Layer 10 of a small transformer language model trained on English Wikipedia (17 layers, counted from 0, width 64). Numbers have three digits each and are written without spaces.
A neuron adds its activation times its output weights to the MLP's output. To switch it off is to set its activation to zero at one token and run the rest of the model.

Output weights of the MLP neurons that the questions are about. A number n stands for (n - 500) times 0.0004.
n12: 520348321537396635726330537661359544423601502499536507405550539460322045260485528603283530312386537524444500512506481384471488732574635656487651543555623592198281609417435414568552478331921398
n22: 488438704426365517400569412463494381524715845709409550744267640488632313732591368314353662463533568334576621537597453606628298451577523689371457424360465447450733232414547546461638569380217359
n27: 345478640411404646660337487564422418480480626697457706657419330347550280544492545600626378587418251391634851298412427575698532466434669733190415545326200634387401488395507693467349683494540431
n37: 639509579427185451431451601369472362436483695577385402242514570338488469515871677447500487417311251487572619569767601600482382530677511607615383575606664596623374438519738459337295547500230126
n62: 397320406519574525551486358588491515460524327524599565441467627457408572835365614477870503414396660311752477567297439508673664637305535383759338444641422541742512568451393516461361391540371416
n73: 743711556461409405554488343374304124445693596166565292408512545472515467470650383647500377514508447589534421423346489599286557568433637537246544385396686318435508723268391542317311652392426407
n78: 616496470526326403402557586459622667068541623179463593329685397525317772566565467618337474624578537493381476741474664334345537418656597640845482442412610538366906119472478498560650386909372191
n113: 416562633595564618402460628460417446405575522514113442480589380699374252611655430589699609633432356535452479390297410737475455347473606348498498584293443414338606551349719436395429490384528611
n150: 554615498549463470494573638550478571334312622608626427694548021678039442635452288545546577371534549555467363271463584470727716341717491213349852515633785808709663561549492410486636544637402624
n151: 516479510612503527508508364547629353472583552375755529325529384487485555688310376531476506341651551429673451313466479304590639187301362457621627528648426436451575558834414336485534536496193547
n152: 619407588436137512665484604666768445382317590255416473529380286608629627609668415571344382499755612419406699629755453387585372433270648597704543610464476606597583695392494542478756405416228504
n153: 631454495403593467517649318557628397611578554384376536399561603460861431648348422647355606509601747637469503647566620447584466613483426463787273597417328636798491282264333720685553689484369539
n163: 597356473408502564337393724426369489444505569780481629544291509459369624316536421418621628638625433509339305736716322790425276792320382432370453531575697473275524488521431256322786551399609530
n171: 268420331531620247702327621633519558385373787478508672656571647508524554566564580518407624654392496647670657760565609510505591443374539399315306686639500398720548547624235779627567409533493452
n182: 352775509438765443410508676621547452456775360605802610402445374369829372454187437575571474398250361401373600525696336574341586571488506536287658688501320493404154423479577652356504665398382603
n185: 379724838500553382373821709633403580243553626884578394599710383186590561367655392464425392360457808367516514556672562531776521305380453529560629348450551486465539555180548255406367362572620309

Each question names a token from some text and the token that comes next. It shows the activations a of the neurons there, in the order above. A number n stands for (n - 500) times 0.054.

Then comes g, the gradient of the next token's log-probability with respect to the MLP's output, scaled to length 1. A neuron's effect is roughly proportional to its activation times (output weights . g). A number n stands for (n - 500) times 0.00089.

"ost", then " their"
a: 503569496494489490495500489496500543508613513524
g: 690647604492515438568676410491610655502639356570510422486523381521639591678359377231369512381640670698650230599495487544677478513495385373648636501546628678521291849634395673484786846666586693
Which neuron, switched off, raises the next token's probability most? n171

"en", then " that"
a: 498510517501542504503378495510493501505490470498
g: 649592548410638357370346607286589589577712612553483815784306556568618606668727438545352365424473310233700291700383555473473363407349550486512534523530601508554318287474368750629773680400460421
Which neuron, switched off, lowers the next token's probability most? n113

"ott", then "les"
a: 516470500513466497499501559499486649510297493534
g: 780714519380267333525560513535563643419486284642364482650407586648586630596648400435506631514594275712579511479107578468663617579593842390400498280185406552406556347605571523656374666529636576
Which two neurons, each switched off alone, lower its probability most, in order? n171, n150

" are", then "as"
a: 489482498499579509521493493488503553532514492596
g: 629431728346708553441602338361302598239596634457673410467461432493446389387482411534473601647319477426315168553470385625492579891637537377317625307294398379295565368313282347531461370398340402
Which neuron, switched off, lowers the next token's probability most? n185

"o", then "ice"
a: 884500500501594430703547510491483492519509499552
g: 430339409291610436573455403521361694548614260334514539379567542660466404685376466437375655564415431385593763504491937457330414549750407689407463393646343464442310551540657646615244291310725347
Which neuron, switched off, lowers the next token's probability most? n12

" O", then "m"
a: 497495502495493500498504498502214497499453523505
g: 447594381415662417361465475254723564610332429487628565520366586646406572351685623352484605648432209439476282378467542546602415559388303684565229639676538759606566674240228415603670624394769598
Which neuron, switched off, lowers the next token's probability most? n152

"\n", then "\n"
a: 498521609495479493500506487507500513497512458498
g: 284551468367407484420347406822551515372452500379495389466335245489400569342672579525539532601424552371307424410578563563758792343437375464238591733578064344483448429510444712622596756557602387
Which neuron, switched off, lowers the next token's probability most? n27

"=", then " "
a: 498499488490500501491491502498510494489502475598
g: 456529208796525549737550536458437424660429465416529426612608343438320829584540077714756309595565559533281498734431443655507422497594693643640457408371505449492531259403509642640562351357452419
Which neuron, switched off, raises the next token's probability most? n185

"mer", then " B"
a: 503525510502499504496502499585497497500494510495
g: 563464564486595410403527493409548457290451383416512573370436551632549588356724605234285513704630673500596468373554584477534490370420465749427441671284333539632336520355901404303096316440653752
Which neuron, switched off, raises the next token's probability most? n151

"ers", then ","
a: 504558502563489498500497499494502500492502507494
g: 404545491188545462287522441428451449670583720622185337680385452441438443490531575464597376688584559738459316539249549318632095377528536723496476722513511560510470440238643258598323473483345620
Which two neurons, each switched off alone, lower its probability most, in order? n22, n37

"ess", then "e"
a: 495512505498493500500506494574524527500501510493
g: 545557238660589465607430457444500426540519410543416483600333567431398400597382522450536593580381626532535542569516601492705595542723715652230851217377470047827478525367428833498498627485602601
Which neuron, switched off, raises the next token's probability most? n151

"-", then "1"
a: 509500506513503505498491499521517397520513495391
g: 545478376348222730519390253413290607417552463442624345300204639498510720639333417549439259544453386712571555641365505342613346236734721318519412443572499687578479357396472574419774454658417506
Which neuron, switched off, lowers the next token's probability most? n185

" his", then " own"
a: 496494492492500539481490497495481569546494439439
g: 349660467680665589621384503426382552485523470637578593692306524607355440208771659591713556714462279606428466324699647706721550668372463277333611303583615598425647497404600431659720623380405298
Which neuron, switched off, lowers the next token's probability most? n163

"as", then "y"
a: 499594597497628591499541494496502482505493515479
g: 270613259572402746393503628414311522750443513558462248640239656534345275514575575405529653647696487458646472575583809730441442425287588204600676575387626301390437424395392372502351350415487484
Which neuron, switched off, raises the next token's probability most? n27

"e", then " ("
a: 500376501506512495503497503561498507503501502496
g: 491298435639464406773568447776578455721349622301515620464561273398202718547877450317358400407456509516459618388534442484537468497470581711316500542445516653447392434490231574496608406483509935
Which neuron, switched off, lowers the next token's probability most? n22

"ie", then "ved"
a: 492505443511495521506136491541498494502522547499
g: 519370355262619476624487785136468434373545416329494307625727374413587432462516662607611712505710732636248344433571465575571489571403338363479570427485421581361704573443727562464668704315421215
Which neuron, switched off, lowers the next token's probability most? n27

" ch", then "ild"
a: 500508502494500498544565416467502513504501500498
g: 629617664626459382811690558242394548795290603508550477552498605512456790558489380514652276485540208735485392440530523450457675522547398442661459664348535475583695335315442543778250512509222446
Which neuron, switched off, lowers the next token's probability most? n78

" been", then " def"
a: 498478496519501510491497416490503493494508462474
g: 521384381440668846508362576529488376772405060582580494391733542443581608639462478606497384691440588324588329629416257751263513398434302476411407419353640610548405567472345523450458391420281737
Which neuron, switched off, lowers the next token's probability most? n150

"is", then "on"
a: 512502502440495516497515492577501521498496511486
g: 606665369430375752699533515288686476327633506359370572304626722442512353533378464483673615659334619675604730527778510606601571533654577489513637301468519337749423641750580304368696718487329607
Which neuron, switched off, raises the next token's probability most? n37

"an", then " had"
a: 516459500498554500492410489500511509497483475527
g: 393427366404528420463558722442465561497542324632435531546536451560551773615405509595598204347507819395379589276437501489811300542543398320421567389663673706411558386508135692588787606627503281
Which neuron, switched off, lowers the next token's probability most? n113

"\n", then "==="
a: 491503614501492465501502480499506453488502433500
g: 466630260482421358545515399200745547240229536468312539538494723324591481654631532548371430567747538679508379699445550587409517377604363537704306384533480662449617529478672530619468650188174664
Which neuron, switched off, raises the next token's probability most? n27

" \"", then "b"
a: 498503493499401552506495498519498527505486519529
g: 522226396462549412666635700239257353410513619577564539772600595691763397480553432443311248479288491497406390545555511409425279431693547515286258524469637577466758454487444311559238500790531527
Which neuron, switched off, lowers the next token's probability most? n62

"am", then " se"
a: 507427505500497501549529484496508422493489501484
g: 428230465589486465505369769514551546550050422729380375369555488374712351591440656510673290411767485446561583378277529325437308336391485593696464759516466665490477652599551417722315576650563492
Which neuron, switched off, lowers the next token's probability most? n22

"ens", then " to"
a: 501500497500492519506503486524499545497492501500
g: 590205602478390551438471579349579655725412559657442669650639563559458754603404451763365340270710746578735642387450513484504419371579656662382597504598520510595517343473308692578127610533719343
Which neuron, switched off, lowers the next token's probability most? n153

" was", then " \""
a: 498485481575557491501493380501497522500503402453
g: 512756648515309683489337629322539524677578521662446459440389584644574968405522583306404345480264604518532368271406490643678421341624658590483268740321507713629298500518450490400387655441347459
Which neuron, switched off, lowers the next token's probability most? n37

" As", then " I"
a: 504484541489505500500502500493362494499488507503
g: 476711617464510681183457609534317379761569614500507448435269582696515801506529486519400471445463413361451543538393508504431453608372732635180520658603202238470416581413648407458327672150346476
Which neuron, switched off, lowers the next token's probability most? n27

"n", then "ual"
a: 497516503520517512571502505498501490495509507522
g: 560462583712576538523554491331630704343473336513252664356591472543683688403549606363537462355291514390616714604697513253663651614380382532636650450389470689385441159615627454422504264357191721
Which neuron, switched off, lowers the next token's probability most? n78

"st", then "ory"
a: 510483508506506509724485503497492593501489501501
g: 395387510559606587466519498285514605801213663431658321366429666505615536597376549869661705362356540570641413280563531656613799438466456351447437355584531443568517387412703501519685506266275764
Which neuron, switched off, lowers the next token's probability most? n153

"ity", then " of"
a: 488561500473580533497494498501498398495493499508
g: 657383509553467603461425762390521520482748662521200217388575636558152237585579232599573797605372407670485674565544436600723518383336607452536475633463424357574498604606475628554483786433563305
Which neuron, switched off, lowers the next token's probability most? n22

" back", then "st"
a: 499500500504471492506504493484502488488506521499
g: 598510438372494335472350343475449394642516409548647418203311299630569278513408379578363789608431261466239251708533485510454645626599444455257621399467519315589569501531552385343049421415650524
Which neuron, switched off, lowers the next token's probability most? n182

"t", then " H"
a: 500504518503527520505502497605497496520511498501
g: 515475568540533398650524654344528549705474581466762635433671440628321721481599557273371427477495624409722748241367725501523418214260441821411700679567500383496423571803701558509522564559670433
Which neuron, switched off, lowers the next token's probability most? n151

".", then " D"
a: 500509507500494658502505500494504499487508435496
g: 501542330403647530583743516401722256561377463559559413306564723665443352701745453448352687241463615504556558456557534608313661421689654698456279535364692477434318484420649390370191308642712542
Which neuron, switched off, lowers the next token's probability most? n73

" I", then "ren"
a: 496500504512499501484498490515234508501505511495
g: 803311645298382367359548366379439487457350403531226284179640390476473453594502524363437616593337276818512599614357601540627540813351239614634622413428450511411269471641553654500486611536542402
Which neuron, switched off, lowers the next token's probability most? n152

" sec", then "ess"
a: 487502506492492567526499510502506491502502502506
g: 480418364455416566736381407723390490461402478437859563472296422452179510253305439489529432584442443374671638425758187382514266445570307333500623569453485430533330813472624584701548314496510335
Which neuron, switched off, lowers the next token's probability most? n153

"ered", then " Can"
a: 497484493486605499487498476503503645505509515417
g: 637438612402314502207396193716439477668674505321602648733498464600551344342420412360494445439571510546687427456436439576344593420350489688406606472553588238404574835596450612183188327611421558
Which neuron, switched off, raises the next token's probability most? n153

" ann", then "ivers"
a: 498503500534509485482507180502501499502506519501
g: 260405426446515240335477280574404562544499692520878463637402428479568525280520671824553365452658516699613479431541436605554552492570513357357370464657701674591557780271368838575465301544473587
Which neuron, switched off, raises the next token's probability most? n150

" offic", then "i"
a: 499500500493508488503500028512497511501510502491
g: 583522397302489339510492391599534408605579941423516498565380734403588447466598399553654653338583509660269475696603421436432506476791685866368360681600483650282479398513286468395335312352608643
Which neuron, switched off, lowers the next token's probability most? n150

"V", then " W"
a: 501503502497495504500494502501505417514491501500
g: 453519396396596331404389710589403366669469570404751530540543457496381597512475554389280489462735403283347489174395667558233451353364652663329495635518663477693556418479748512183376345715614758
Which neuron, switched off, lowers the next token's probability most? n153

"ian", then " his"
a: 509541500507500502492503497488516497526496515506
g: 465595547643432628641466448441404595701539587447532426422532293694389425739312489505325722262369451581877467389761659471295612404716423585691338556476599407566167517676603766445363647500618494
Which neuron, switched off, raises the next token's probability most? n163

" the", then " Russ"
a: 487500492499512513502496501505515510570498465522
g: 344308399522511377416462345503439450474877622340753603611536222470418365562469424319303631318737459488432486338297457481649639665436648619725711279575492374566425685322549577331411297509284378
Which neuron, switched off, raises the next token's probability most? n163